Layer 7 of a small transformer language model trained on English Wikipedia (10 layers, counted from 0, width 128).
A neuron's activation on a vector x is SiLU(gate . x) times (in . x), where the dot is the dot product.

Input weights of the MLP neurons that the questions are about. A number n stands for (n - 128) times 0.0068.
n47 gate: 120, 112, 146, 147, 137, 110, 109, 126, 117, 155, 148, 142, 133, 156, 137, 141, 112, 161, 167, 106, 135, 118, 111, 135, 138, 90, 111, 73, 156, 114, 118, 141, 117, 147, 87, 139, 146, 140, 107, 144, 72, 120, 135, 171, 125, 132, 152, 99, 106, 122, 143, 165, 80, 160, 110, 121, 104, 132, 90, 134, 84, 108, 135, 112, 111, 131, 131, 98, 123, 153, 104, 119, 129, 123, 85, 147, 142, 115, 130, 116, 111, 110, 88, 156, 137, 143, 157, 71, 112, 164, 106, 120, 115, 115, 111, 76, 102, 105, 141, 158, 118, 125, 102, 175, 136, 105, 90, 119, 110, 143, 97, 95, 100, 171, 98, 103, 152, 151, 130, 130, 99, 157, 129, 101, 129, 129, 145, 127
n125 gate: 139, 144, 131, 87, 99, 129, 151, 134, 128, 129, 107, 98, 129, 90, 101, 132, 135, 109, 119, 132, 103, 102, 125, 142, 111, 129, 121, 85, 169, 91, 116, 124, 154, 111, 129, 127, 137, 80, 85, 134, 113, 137, 156, 134, 109, 151, 131, 166, 131, 118, 139, 137, 125, 135, 129, 99, 58, 148, 123, 100, 81, 149, 143, 112, 110, 81, 139, 85, 102, 164, 170, 127, 138, 140, 116, 71, 132, 143, 113, 135, 113, 105, 99, 114, 105, 102, 90, 93, 107, 104, 138, 140, 111, 118, 108, 109, 113, 123, 121, 166, 135, 132, 130, 91, 180, 125, 105, 134, 96, 88, 173, 151, 92, 135, 119, 125, 92, 152, 109, 145, 97, 180, 133, 116, 132, 112, 171, 124
n129 gate: 172, 155, 101, 134, 130, 123, 82, 81, 137, 120, 172, 176, 129, 112, 91, 110, 135, 120, 148, 139, 99, 104, 113, 121, 112, 143, 175, 88, 149, 100, 112, 124, 124, 64, 117, 137, 117, 127, 165, 170, 117, 135, 121, 130, 118, 162, 113, 153, 102, 143, 139, 117, 159, 128, 124, 106, 123, 89, 154, 104, 139, 159, 83, 180, 125, 111, 137, 136, 122, 79, 120, 131, 109, 145, 121, 136, 126, 88, 134, 127, 134, 160, 144, 174, 92, 103, 105, 118, 179, 119, 124, 142, 131, 178, 140, 180, 115, 131, 121, 117, 97, 137, 145, 134, 97, 126, 153, 127, 183, 165, 119, 87, 169, 112, 155, 139, 137, 116, 172, 128, 124, 85, 144, 154, 122, 159, 148, 164
n140 gate: 115, 131, 129, 171, 135, 119, 144, 146, 134, 161, 127, 110, 103, 101, 104, 121, 158, 147, 104, 147, 96, 138, 127, 165, 139, 124, 98, 119, 91, 95, 148, 124, 117, 134, 127, 110, 150, 112, 113, 151, 130, 63, 157, 114, 136, 143, 134, 129, 123, 119, 123, 106, 142, 130, 162, 133, 144, 137, 119, 142, 134, 129, 139, 171, 191, 158, 84, 155, 121, 91, 146, 85, 137, 127, 141, 115, 169, 123, 147, 125, 99, 124, 76, 110, 111, 114, 160, 75, 130, 102, 136, 89, 139, 160, 134, 102, 144, 113, 138, 130, 163, 104, 84, 128, 66, 113, 120, 81, 106, 112, 132, 109, 100, 116, 129, 110, 167, 89, 137, 141, 122, 122, 133, 89, 113, 144, 135, 136
n185 gate: 127, 159, 86, 161, 102, 127, 101, 150, 159, 125, 167, 153, 111, 115, 174, 113, 153, 114, 121, 125, 102, 88, 120, 97, 91, 171, 159, 150, 114, 147, 118, 135, 160, 121, 136, 134, 124, 110, 178, 115, 132, 129, 112, 156, 130, 137, 106, 49, 147, 127, 131, 139, 132, 114, 92, 89, 127, 111, 129, 122, 142, 102, 130, 173, 135, 118, 116, 120, 83, 129, 162, 113, 132, 104, 130, 136, 123, 127, 187, 129, 114, 90, 138, 127, 114, 105, 108, 142, 132, 105, 152, 99, 74, 139, 119, 140, 124, 122, 122, 97, 121, 154, 134, 154, 113, 108, 160, 119, 110, 135, 136, 78, 140, 129, 163, 118, 148, 85, 145, 93, 127, 122, 127, 103, 89, 143, 114, 126
n227 gate: 131, 155, 160, 120, 178, 123, 130, 161, 152, 126, 123, 107, 148, 109, 140, 150, 149, 143, 104, 127, 124, 106, 122, 107, 153, 154, 150, 141, 74, 99, 119, 155, 116, 123, 167, 107, 111, 156, 149, 111, 119, 115, 131, 163, 133, 150, 134, 119, 38, 98, 127, 103, 128, 94, 156, 168, 104, 138, 137, 166, 169, 113, 110, 180, 121, 124, 110, 137, 117, 124, 139, 143, 140, 128, 112, 135, 157, 90, 127, 160, 111, 129, 119, 141, 122, 150, 91, 96, 142, 161, 100, 143, 148, 112, 145, 160, 155, 142, 140, 160, 121, 141, 106, 96, 126, 97, 129, 115, 145, 140, 138, 144, 106, 149, 121, 159, 134, 110, 74, 100, 72, 111, 117, 98, 124, 114, 87, 137
n231 gate: 108, 103, 138, 143, 151, 129, 126, 155, 142, 173, 125, 141, 118, 113, 106, 173, 122, 117, 125, 105, 156, 102, 109, 149, 149, 151, 82, 136, 93, 125, 142, 121, 98, 149, 153, 141, 109, 168, 119, 111, 138, 135, 116, 71, 120, 144, 96, 98, 156, 140, 160, 120, 107, 145, 163, 106, 136, 124, 117, 145, 112, 82, 114, 154, 139, 111, 127, 102, 90, 125, 134, 71, 117, 171, 130, 101, 106, 122, 145, 116, 99, 120, 158, 90, 142, 249, 130, 87, 112, 119, 170, 116, 103, 145, 50, 122, 118, 176, 140, 125, 115, 175, 116, 141, 126, 134, 133, 123, 130, 166, 141, 130, 128, 124, 94, 185, 116, 99, 118, 111, 110, 137, 115, 66, 122, 129, 107, 119
n259 gate: 113, 111, 129, 105, 123, 153, 144, 136, 139, 148, 137, 107, 88, 149, 120, 136, 108, 138, 131, 104, 129, 112, 111, 120, 98, 169, 107, 135, 152, 103, 99, 100, 138, 110, 146, 107, 152, 131, 109, 104, 125, 150, 142, 90, 150, 153, 104, 87, 116, 154, 105, 130, 136, 131, 149, 119, 128, 122, 134, 165, 127, 129, 136, 138, 123, 120, 162, 132, 102, 108, 126, 143, 122, 132, 187, 113, 126, 111, 49, 159, 72, 97, 124, 162, 137, 139, 152, 111, 97, 117, 138, 123, 130, 182, 102, 125, 122, 147, 160, 129, 106, 115, 113, 119, 126, 134, 104, 113, 150, 129, 153, 116, 169, 123, 129, 134, 132, 125, 147, 125, 127, 121, 95, 153, 154, 115, 135, 136
n306 gate: 94, 123, 171, 74, 164, 81, 154, 107, 131, 128, 133, 135, 116, 79, 132, 144, 90, 119, 126, 129, 136, 151, 144, 121, 125, 134, 113, 126, 152, 97, 157, 118, 108, 177, 142, 79, 115, 164, 147, 136, 111, 135, 134, 181, 126, 148, 97, 133, 96, 134, 96, 122, 132, 163, 115, 119, 111, 122, 117, 151, 151, 147, 84, 126, 191, 134, 115, 152, 112, 97, 108, 113, 115, 111, 126, 170, 149, 142, 126, 138, 105, 127, 126, 166, 107, 140, 130, 129, 123, 124, 166, 153, 128, 136, 158, 133, 137, 116, 123, 150, 107, 119, 147, 132, 134, 105, 94, 142, 124, 114, 173, 147, 155, 135, 117, 124, 175, 120, 121, 133, 120, 123, 110, 135, 178, 94, 116, 86
n47 in: 183, 157, 121, 135, 178, 117, 131, 148, 175, 157, 110, 111, 165, 134, 104, 158, 129, 119, 93, 96, 97, 136, 88, 124, 127, 169, 170, 141, 146, 105, 140, 140, 156, 68, 117, 116, 130, 150, 114, 87, 118, 113, 119, 137, 137, 102, 134, 134, 136, 126, 105, 137, 105, 162, 148, 128, 167, 140, 106, 153, 98, 131, 131, 135, 146, 90, 91, 150, 167, 110, 98, 94, 152, 161, 119, 131, 101, 82, 110, 78, 125, 160, 82, 154, 132, 145, 117, 99, 130, 141, 125, 137, 105, 149, 128, 145, 107, 120, 130, 111, 180, 161, 131, 126, 133, 168, 123, 127, 123, 151, 93, 90, 98, 137, 111, 151, 127, 115, 93, 129, 129, 146, 116, 107, 139, 160, 158, 139
n125 in: 116, 140, 126, 173, 94, 150, 148, 127, 154, 133, 99, 153, 151, 115, 159, 160, 157, 87, 112, 168, 138, 199, 105, 165, 153, 123, 121, 133, 148, 121, 153, 107, 172, 153, 154, 117, 141, 103, 122, 159, 167, 104, 84, 171, 168, 111, 138, 164, 140, 108, 109, 158, 148, 162, 110, 144, 102, 144, 162, 127, 86, 135, 119, 90, 113, 162, 159, 141, 135, 132, 134, 142, 176, 151, 135, 157, 136, 108, 165, 118, 141, 146, 81, 101, 127, 133, 108, 94, 172, 126, 144, 87, 123, 127, 101, 161, 117, 127, 130, 93, 144, 149, 97, 141, 156, 96, 165, 112, 157, 171, 160, 117, 152, 115, 91, 146, 130, 119, 137, 135, 118, 155, 149, 149, 142, 129, 150, 154
n129 in: 107, 143, 136, 143, 144, 156, 132, 137, 132, 120, 167, 107, 137, 90, 127, 160, 121, 102, 109, 115, 122, 149, 158, 95, 145, 102, 143, 153, 134, 160, 160, 129, 147, 124, 66, 154, 90, 151, 128, 135, 142, 105, 153, 98, 129, 182, 110, 164, 112, 177, 106, 135, 156, 177, 181, 137, 160, 96, 120, 129, 150, 100, 152, 116, 145, 125, 129, 110, 150, 139, 184, 112, 167, 136, 117, 106, 148, 103, 121, 151, 81, 107, 159, 118, 130, 120, 81, 137, 154, 115, 124, 151, 120, 141, 129, 124, 84, 150, 136, 159, 97, 118, 136, 127, 119, 163, 109, 125, 152, 81, 135, 103, 132, 162, 130, 170, 146, 108, 121, 149, 112, 158, 132, 155, 146, 107, 129, 124
n140 in: 131, 128, 169, 76, 171, 141, 138, 113, 174, 95, 73, 105, 190, 113, 124, 118, 143, 65, 115, 105, 156, 110, 124, 174, 120, 142, 108, 132, 142, 148, 136, 141, 161, 155, 106, 144, 106, 162, 99, 63, 85, 115, 165, 114, 109, 149, 116, 96, 144, 155, 103, 132, 109, 91, 87, 141, 128, 138, 176, 119, 146, 101, 132, 141, 140, 126, 91, 98, 132, 100, 123, 112, 128, 131, 165, 111, 114, 114, 116, 79, 135, 117, 115, 113, 133, 148, 139, 122, 136, 93, 126, 114, 120, 133, 117, 122, 89, 107, 126, 173, 132, 79, 119, 156, 135, 130, 115, 107, 149, 92, 151, 103, 115, 108, 120, 93, 143, 166, 121, 140, 148, 106, 126, 131, 128, 110, 122, 94
n185 in: 130, 126, 145, 127, 107, 154, 132, 122, 85, 172, 159, 92, 116, 147, 134, 159, 148, 145, 68, 151, 120, 156, 75, 117, 107, 78, 128, 115, 157, 156, 143, 137, 137, 130, 148, 104, 129, 168, 109, 133, 129, 95, 132, 113, 174, 135, 132, 145, 118, 109, 140, 132, 122, 161, 132, 125, 124, 92, 169, 148, 120, 113, 139, 117, 147, 188, 132, 122, 112, 123, 159, 165, 129, 155, 140, 134, 93, 134, 78, 79, 138, 122, 125, 150, 174, 73, 147, 107, 159, 130, 130, 96, 186, 83, 177, 141, 109, 72, 122, 115, 157, 103, 117, 107, 97, 117, 137, 134, 195, 116, 195, 120, 132, 94, 136, 93, 123, 122, 123, 164, 126, 143, 138, 99, 141, 156, 145, 125
n227 in: 101, 139, 135, 115, 108, 159, 155, 102, 136, 55, 89, 140, 156, 105, 142, 161, 181, 133, 126, 128, 133, 164, 114, 154, 162, 161, 138, 117, 149, 98, 144, 114, 154, 129, 149, 116, 93, 152, 146, 119, 147, 150, 86, 115, 119, 111, 153, 154, 110, 88, 176, 85, 129, 136, 114, 139, 140, 97, 100, 113, 103, 122, 132, 141, 133, 137, 142, 118, 140, 158, 123, 90, 178, 122, 132, 115, 151, 113, 96, 90, 133, 171, 135, 134, 135, 113, 109, 120, 135, 172, 112, 130, 158, 139, 75, 105, 127, 160, 136, 113, 123, 124, 103, 137, 127, 118, 112, 168, 129, 132, 113, 143, 89, 81, 90, 128, 165, 146, 117, 94, 85, 146, 107, 174, 90, 148, 78, 126
n231 in: 129, 130, 121, 149, 114, 144, 136, 158, 138, 138, 158, 76, 91, 145, 131, 164, 88, 145, 135, 155, 120, 106, 124, 120, 138, 125, 118, 124, 142, 97, 127, 183, 132, 114, 135, 116, 127, 122, 135, 30, 156, 109, 137, 92, 135, 111, 163, 165, 135, 127, 92, 127, 117, 115, 91, 111, 113, 123, 137, 133, 135, 137, 127, 114, 98, 134, 87, 175, 139, 126, 142, 106, 75, 127, 108, 112, 136, 150, 81, 95, 161, 121, 152, 93, 152, 105, 118, 112, 111, 177, 142, 126, 133, 156, 133, 121, 111, 190, 159, 180, 126, 131, 119, 178, 146, 124, 98, 133, 145, 98, 111, 164, 149, 139, 141, 151, 74, 105, 109, 128, 145, 164, 139, 129, 147, 167, 175, 130
n259 in: 152, 80, 125, 109, 101, 129, 142, 139, 143, 142, 134, 104, 109, 150, 127, 152, 117, 113, 146, 111, 141, 89, 111, 151, 120, 105, 157, 128, 102, 45, 132, 105, 135, 129, 83, 107, 106, 109, 119, 143, 107, 138, 156, 120, 167, 130, 151, 122, 145, 162, 115, 143, 117, 144, 144, 155, 134, 94, 142, 128, 156, 147, 106, 139, 141, 117, 118, 146, 113, 151, 105, 112, 150, 133, 175, 141, 117, 139, 168, 125, 149, 148, 155, 104, 112, 117, 111, 145, 127, 152, 107, 94, 147, 118, 166, 122, 88, 153, 136, 103, 114, 138, 111, 135, 130, 141, 150, 130, 129, 157, 120, 164, 99, 176, 132, 160, 136, 126, 176, 114, 135, 136, 167, 116, 103, 125, 125, 91
n306 in: 117, 136, 116, 151, 126, 126, 124, 151, 129, 100, 143, 178, 141, 89, 153, 120, 123, 109, 148, 84, 95, 141, 141, 181, 154, 131, 77, 142, 102, 155, 154, 98, 147, 123, 94, 135, 116, 155, 77, 111, 158, 129, 75, 135, 121, 148, 104, 150, 109, 134, 160, 154, 116, 145, 94, 109, 145, 73, 84, 107, 157, 85, 141, 146, 116, 110, 166, 96, 151, 109, 140, 147, 108, 171, 121, 144, 94, 107, 112, 109, 119, 140, 149, 159, 157, 116, 133, 126, 122, 100, 135, 124, 95, 149, 123, 128, 101, 111, 60, 154, 117, 155, 104, 115, 126, 99, 168, 142, 179, 172, 108, 159, 128, 159, 146, 133, 92, 136, 149, 152, 132, 150, 136, 112, 136, 167, 135, 90

Each question shows a token from some text and the vector x that enters the MLP there. A number n stands for (n - 128) times 0.032.

"os": 130, 89, 141, 99, 122, 138, 145, 112, 128, 136, 115, 123, 142, 147, 121, 166, 87, 89, 159, 124, 129, 102, 147, 137, 143, 161, 92, 144, 163, 150, 118, 83, 117, 119, 112, 122, 117, 116, 83, 133, 130, 87, 97, 123, 150, 126, 102, 148, 147, 161, 113, 137, 164, 100, 158, 176, 135, 95, 134, 88, 142, 167, 66, 89, 106, 193, 117, 136, 137, 108, 129, 123, 138, 153, 139, 147, 134, 169, 96, 159, 110, 154, 143, 113, 167, 122, 97, 155, 133, 93, 118, 99, 141, 78, 157, 106, 142, 131, 146, 146, 136, 129, 88, 167, 92, 170, 143, 167, 136, 119, 125, 98, 128, 92, 151, 124, 125, 131, 124, 129, 122, 110, 127, 106, 132, 143, 174, 147
The neuron with the highest activation: n259

" –": 138, 127, 155, 111, 129, 139, 139, 96, 129, 110, 130, 136, 152, 157, 162, 95, 117, 155, 154, 92, 130, 135, 166, 141, 139, 120, 88, 137, 141, 117, 113, 121, 161, 125, 204, 166, 97, 123, 130, 81, 157, 142, 138, 162, 168, 131, 119, 151, 112, 152, 94, 149, 165, 137, 115, 97, 67, 99, 158, 115, 130, 165, 148, 148, 157, 142, 105, 123, 120, 147, 148, 185, 106, 118, 84, 156, 114, 155, 107, 141, 140, 131, 141, 168, 118, 133, 114, 149, 161, 96, 140, 141, 158, 110, 136, 101, 108, 119, 98, 151, 101, 169, 155, 137, 130, 121, 165, 133, 120, 100, 136, 103, 177, 74, 167, 117, 98, 132, 104, 96, 137, 143, 121, 131, 134, 86, 120, 92
The neuron with the highest activation: n306

"  ": 146, 118, 154, 151, 124, 100, 98, 82, 174, 99, 111, 143, 95, 117, 94, 145, 122, 145, 139, 98, 135, 124, 145, 145, 114, 145, 89, 115, 56, 148, 162, 148, 112, 127, 196, 127, 126, 114, 168, 84, 166, 147, 156, 178, 170, 141, 154, 144, 105, 107, 93, 114, 153, 124, 103, 137, 127, 97, 144, 156, 149, 168, 94, 164, 157, 122, 109, 126, 95, 125, 135, 179, 118, 114, 142, 173, 124, 144, 133, 148, 129, 149, 121, 134, 155, 99, 104, 158, 160, 120, 122, 136, 132, 101, 112, 58, 138, 115, 107, 142, 95, 176, 121, 156, 130, 167, 124, 123, 132, 121, 114, 104, 155, 111, 89, 120, 106, 134, 108, 123, 146, 145, 111, 144, 137, 107, 121, 143
The neuron with the highest activation: n47

" |": 142, 114, 136, 147, 87, 152, 202, 94, 101, 116, 136, 99, 122, 161, 129, 122, 113, 90, 140, 138, 128, 120, 141, 141, 155, 126, 113, 151, 91, 121, 136, 141, 112, 126, 152, 142, 128, 133, 104, 74, 149, 126, 174, 144, 145, 135, 147, 117, 110, 104, 100, 106, 164, 99, 135, 107, 108, 112, 156, 122, 143, 177, 132, 145, 152, 143, 90, 116, 154, 114, 148, 166, 129, 150, 85, 155, 122, 117, 137, 112, 151, 107, 159, 95, 136, 114, 94, 127, 159, 152, 148, 127, 150, 106, 74, 89, 122, 119, 108, 87, 120, 132, 175, 145, 67, 126, 106, 131, 121, 154, 114, 108, 127, 115, 142, 131, 94, 115, 112, 115, 169, 145, 142, 153, 82, 115, 82, 81
The neuron with the highest activation: n47

" noted": 99, 134, 89, 110, 96, 125, 146, 113, 128, 107, 95, 123, 158, 88, 155, 129, 165, 118, 98, 109, 101, 149, 142, 146, 106, 94, 121, 132, 113, 129, 129, 127, 141, 128, 110, 92, 149, 124, 140, 78, 127, 107, 122, 141, 152, 134, 132, 169, 137, 119, 147, 121, 148, 139, 109, 147, 116, 191, 124, 114, 142, 97, 130, 150, 119, 119, 94, 125, 122, 121, 153, 129, 136, 144, 142, 152, 142, 89, 153, 156, 166, 131, 143, 152, 103, 150, 143, 120, 148, 165, 110, 166, 72, 28, 120, 131, 130, 113, 149, 122, 130, 117, 142, 125, 122, 132, 151, 126, 176, 131, 123, 109, 134, 173, 105, 133, 114, 149, 113, 154, 122, 137, 131, 136, 120, 108, 135, 119
The neuron with the highest activation: n125

"-": 178, 139, 120, 143, 158, 107, 160, 122, 148, 161, 167, 152, 153, 125, 116, 130, 103, 130, 131, 89, 111, 115, 215, 123, 113, 168, 140, 123, 121, 146, 118, 143, 152, 139, 91, 108, 125, 129, 154, 109, 113, 110, 139, 149, 178, 131, 150, 143, 120, 156, 105, 79, 138, 82, 142, 152, 122, 131, 122, 121, 99, 173, 143, 196, 162, 118, 154, 114, 114, 112, 146, 78, 103, 104, 85, 99, 125, 107, 112, 116, 139, 171, 129, 130, 126, 106, 110, 122, 134, 80, 151, 169, 142, 98, 98, 69, 116, 109, 136, 117, 141, 136, 177, 168, 103, 128, 128, 104, 173, 113, 87, 116, 123, 119, 127, 151, 116, 127, 122, 131, 143, 121, 138, 108, 100, 74, 140, 103
Which neuron fires most, and how strongly? n129, at about 4.3

",": 138, 128, 145, 119, 145, 145, 126, 160, 143, 129, 138, 144, 127, 121, 140, 149, 94, 120, 130, 123, 124, 143, 127, 133, 137, 71, 112, 116, 114, 131, 117, 131, 149, 114, 146, 120, 116, 124, 137, 7, 145, 94, 127, 111, 139, 126, 108, 162, 137, 139, 119, 107, 134, 130, 129, 140, 134, 133, 142, 92, 121, 122, 122, 129, 107, 124, 122, 103, 117, 130, 148, 125, 125, 135, 155, 104, 134, 141, 147, 141, 167, 100, 130, 129, 120, 140, 106, 116, 119, 121, 135, 132, 81, 118, 129, 112, 121, 131, 168, 120, 120, 130, 97, 158, 134, 149, 115, 149, 126, 131, 128, 126, 121, 137, 109, 171, 114, 126, 140, 133, 125, 124, 125, 112, 116, 126, 140, 156
Which neuron fires most, and how strongly? n231, at about 13

" prior": 195, 80, 94, 109, 142, 113, 99, 66, 79, 135, 77, 117, 156, 100, 118, 125, 145, 141, 96, 146, 136, 152, 152, 162, 74, 106, 132, 121, 104, 123, 98, 145, 129, 118, 114, 141, 112, 115, 120, 92, 111, 123, 115, 137, 135, 156, 112, 134, 131, 126, 107, 126, 135, 147, 106, 170, 113, 156, 154, 129, 113, 154, 120, 100, 128, 155, 111, 116, 91, 100, 140, 111, 121, 164, 159, 136, 98, 154, 119, 139, 172, 151, 142, 135, 158, 140, 107, 148, 141, 94, 153, 149, 138, 58, 128, 73, 90, 103, 159, 121, 93, 125, 155, 132, 163, 123, 148, 135, 118, 159, 99, 120, 119, 116, 152, 122, 146, 142, 126, 128, 132, 117, 130, 141, 84, 152, 110, 112
The neuron with the highest activation: n231

" in": 115, 133, 129, 127, 107, 131, 127, 119, 140, 111, 109, 113, 114, 127, 121, 142, 153, 115, 145, 106, 116, 175, 98, 153, 113, 109, 94, 101, 123, 144, 135, 128, 133, 107, 127, 110, 142, 139, 146, 65, 121, 120, 151, 146, 123, 128, 149, 131, 116, 142, 103, 129, 138, 125, 114, 194, 113, 135, 140, 155, 87, 143, 97, 127, 105, 134, 80, 116, 128, 132, 145, 126, 165, 132, 170, 131, 119, 114, 157, 155, 124, 154, 131, 141, 138, 145, 146, 140, 134, 156, 135, 156, 107, 40, 136, 115, 104, 122, 165, 146, 122, 166, 137, 126, 111, 135, 127, 109, 129, 150, 119, 113, 145, 153, 131, 158, 118, 125, 121, 119, 142, 131, 111, 126, 105, 154, 143, 151
The neuron with the highest activation: n47

"isc": 112, 88, 124, 81, 136, 105, 190, 120, 120, 129, 131, 147, 96, 122, 129, 80, 94, 128, 131, 108, 133, 109, 147, 133, 99, 127, 146, 158, 109, 186, 142, 118, 153, 88, 129, 124, 119, 132, 127, 134, 148, 108, 139, 150, 97, 137, 179, 123, 78, 160, 135, 114, 137, 147, 100, 131, 150, 148, 101, 115, 140, 133, 130, 128, 153, 92, 131, 144, 144, 114, 161, 182, 116, 130, 74, 129, 95, 152, 126, 141, 139, 132, 134, 123, 149, 102, 164, 118, 155, 84, 148, 147, 132, 89, 138, 96, 65, 121, 100, 98, 129, 125, 98, 168, 91, 110, 148, 95, 107, 93, 182, 157, 122, 162, 104, 108, 189, 131, 127, 77, 169, 141, 149, 86, 95, 141, 139, 131
The two highest activations, in order: n306, n185

"ów": 133, 129, 138, 139, 75, 128, 98, 145, 134, 100, 136, 180, 145, 143, 162, 155, 112, 103, 136, 158, 125, 65, 96, 100, 118, 106, 116, 110, 104, 83, 86, 113, 169, 115, 116, 115, 111, 131, 63, 93, 153, 75, 138, 132, 129, 119, 128, 130, 148, 119, 109, 115, 139, 110, 139, 163, 144, 124, 164, 102, 138, 142, 104, 120, 157, 111, 104, 138, 138, 96, 141, 120, 117, 134, 189, 99, 136, 130, 144, 155, 138, 153, 137, 123, 106, 134, 145, 172, 130, 120, 131, 129, 100, 106, 156, 99, 83, 132, 116, 95, 137, 122, 84, 155, 88, 155, 133, 160, 115, 133, 144, 91, 154, 132, 86, 158, 129, 126, 128, 149, 142, 102, 127, 122, 159, 146, 139, 138
The neuron with the highest activation: n140

" within": 121, 122, 133, 132, 124, 130, 118, 134, 142, 123, 122, 143, 124, 117, 140, 127, 136, 129, 124, 114, 114, 202, 123, 148, 94, 81, 120, 132, 117, 132, 107, 155, 139, 117, 108, 109, 127, 122, 135, 63, 131, 120, 125, 142, 119, 129, 136, 152, 141, 122, 102, 132, 166, 111, 116, 172, 120, 143, 125, 157, 91, 122, 102, 135, 120, 116, 123, 124, 138, 131, 153, 132, 141, 136, 145, 105, 127, 146, 122, 167, 136, 143, 138, 140, 113, 124, 137, 155, 124, 120, 145, 139, 113, 53, 150, 100, 98, 111, 134, 153, 122, 134, 170, 128, 132, 148, 139, 128, 132, 134, 109, 69, 138, 139, 118, 148, 113, 154, 96, 103, 123, 146, 125, 115, 95, 135, 113, 100
The two highest activations, in order: n125, n259

"ce": 123, 145, 128, 116, 122, 138, 136, 166, 141, 126, 154, 185, 155, 133, 120, 134, 98, 124, 113, 122, 150, 61, 117, 147, 143, 115, 132, 131, 127, 143, 108, 112, 134, 116, 119, 145, 98, 145, 92, 67, 143, 108, 122, 125, 158, 156, 127, 136, 142, 162, 105, 104, 129, 121, 100, 164, 142, 141, 137, 102, 134, 130, 121, 127, 145, 106, 139, 89, 133, 116, 108, 136, 152, 139, 147, 95, 134, 109, 183, 140, 99, 119, 141, 133, 130, 119, 118, 142, 128, 139, 124, 152, 83, 66, 153, 119, 144, 137, 157, 104, 117, 150, 99, 131, 122, 118, 123, 124, 124, 157, 139, 69, 119, 131, 135, 178, 123, 122, 140, 161, 115, 128, 134, 144, 118, 139, 136, 159
The neuron with the highest activation: n129

"n": 153, 115, 170, 117, 103, 176, 138, 118, 155, 166, 103, 177, 143, 161, 153, 110, 104, 84, 126, 105, 146, 62, 114, 122, 133, 141, 123, 118, 138, 144, 79, 117, 134, 119, 152, 122, 132, 125, 53, 116, 126, 109, 151, 115, 148, 120, 145, 146, 167, 132, 142, 102, 110, 103, 141, 165, 187, 145, 132, 94, 128, 105, 85, 163, 129, 103, 125, 104, 130, 126, 126, 140, 129, 109, 135, 121, 118, 145, 151, 132, 106, 139, 134, 125, 91, 121, 141, 161, 121, 88, 145, 140, 66, 97, 179, 98, 113, 138, 122, 109, 130, 108, 82, 118, 118, 122, 97, 143, 126, 103, 122, 106, 113, 141, 113, 158, 126, 133, 126, 149, 113, 152, 164, 110, 133, 112, 101, 168
The neuron with the highest activation: n227

" Bun": 160, 122, 164, 134, 99, 137, 115, 116, 130, 149, 135, 154, 159, 112, 135, 178, 120, 88, 131, 86, 139, 82, 117, 147, 133, 145, 89, 97, 111, 127, 108, 142, 132, 134, 96, 122, 133, 139, 64, 130, 156, 113, 154, 133, 149, 131, 132, 117, 138, 122, 106, 148, 119, 90, 128, 179, 122, 168, 151, 102, 104, 112, 124, 135, 143, 142, 122, 94, 112, 161, 137, 134, 155, 129, 166, 133, 134, 128, 122, 143, 169, 166, 150, 129, 135, 116, 134, 149, 128, 100, 84, 156, 77, 51, 137, 122, 107, 117, 125, 136, 104, 151, 74, 140, 124, 137, 117, 141, 116, 137, 92, 160, 131, 119, 78, 159, 129, 119, 120, 147, 120, 137, 122, 126, 139, 114, 159, 159
The two highest activations, in order: n125, n47

" the": 141, 126, 142, 123, 88, 136, 132, 116, 127, 100, 121, 121, 125, 121, 100, 136, 161, 126, 151, 121, 128, 162, 127, 124, 109, 147, 107, 129, 136, 118, 107, 136, 156, 128, 121, 119, 88, 131, 148, 44, 148, 101, 97, 136, 124, 133, 127, 126, 123, 48, 111, 123, 135, 144, 120, 158, 126, 133, 135, 119, 114, 116, 114, 118, 117, 127, 103, 116, 107, 127, 130, 140, 153, 125, 145, 148, 138, 116, 108, 151, 141, 128, 134, 149, 129, 150, 133, 182, 143, 140, 149, 130, 118, 67, 151, 93, 117, 144, 131, 131, 127, 166, 140, 115, 145, 133, 135, 133, 131, 133, 112, 50, 133, 105, 132, 129, 133, 131, 121, 120, 120, 108, 153, 144, 95, 139, 126, 139
The neuron with the highest activation: n227

" Karl": 122, 128, 123, 119, 122, 148, 114, 129, 132, 91, 131, 130, 131, 126, 153, 131, 99, 82, 95, 130, 202, 59, 117, 148, 82, 127, 136, 109, 111, 117, 120, 117, 161, 118, 117, 105, 137, 117, 88, 101, 152, 108, 136, 154, 149, 115, 148, 118, 134, 128, 84, 124, 150, 102, 180, 176, 128, 141, 160, 140, 111, 127, 136, 127, 112, 184, 144, 131, 97, 161, 124, 137, 129, 122, 184, 132, 119, 123, 177, 157, 140, 138, 169, 146, 168, 128, 136, 163, 144, 96, 144, 141, 92, 84, 157, 114, 102, 125, 115, 89, 135, 118, 89, 141, 117, 144, 109, 155, 134, 142, 121, 128, 119, 108, 125, 175, 133, 151, 127, 121, 123, 117, 149, 135, 106, 130, 136, 143
The neuron with the highest activation: n259

" Academy": 147, 146, 166, 140, 75, 111, 104, 99, 136, 108, 140, 146, 131, 150, 147, 149, 125, 56, 139, 132, 117, 92, 104, 110, 108, 96, 98, 122, 101, 158, 112, 133, 132, 102, 120, 122, 119, 150, 105, 114, 142, 135, 129, 150, 140, 92, 167, 189, 105, 100, 101, 104, 133, 118, 121, 183, 141, 120, 153, 140, 160, 127, 101, 66, 132, 96, 144, 114, 153, 145, 144, 128, 143, 136, 157, 116, 167, 143, 121, 164, 135, 120, 135, 105, 127, 154, 140, 118, 122, 126, 143, 137, 168, 73, 147, 76, 130, 96, 112, 94, 135, 136, 142, 102, 128, 141, 102, 166, 137, 116, 122, 92, 155, 116, 121, 143, 127, 111, 137, 133, 179, 124, 140, 139, 152, 117, 181, 131
Which neuron fires most, and how strongly? n227, at about 0.36

"B": 127, 116, 106, 123, 129, 131, 134, 106, 126, 152, 151, 101, 112, 151, 133, 165, 97, 114, 159, 99, 137, 113, 156, 116, 130, 123, 125, 148, 93, 143, 111, 112, 124, 117, 124, 98, 119, 127, 163, 139, 166, 140, 109, 113, 134, 126, 109, 147, 97, 80, 110, 142, 159, 128, 118, 181, 144, 153, 100, 129, 116, 128, 95, 85, 116, 179, 113, 93, 123, 150, 156, 149, 88, 135, 164, 121, 119, 128, 158, 186, 136, 161, 154, 141, 128, 145, 133, 163, 128, 86, 85, 169, 130, 65, 126, 86, 132, 140, 181, 130, 143, 175, 49, 128, 99, 111, 143, 114, 112, 96, 95, 135, 128, 93, 124, 146, 95, 159, 137, 122, 144, 138, 141, 151, 120, 142, 157, 138
Which neuron fires most, and how strongly? n140, at about 0.86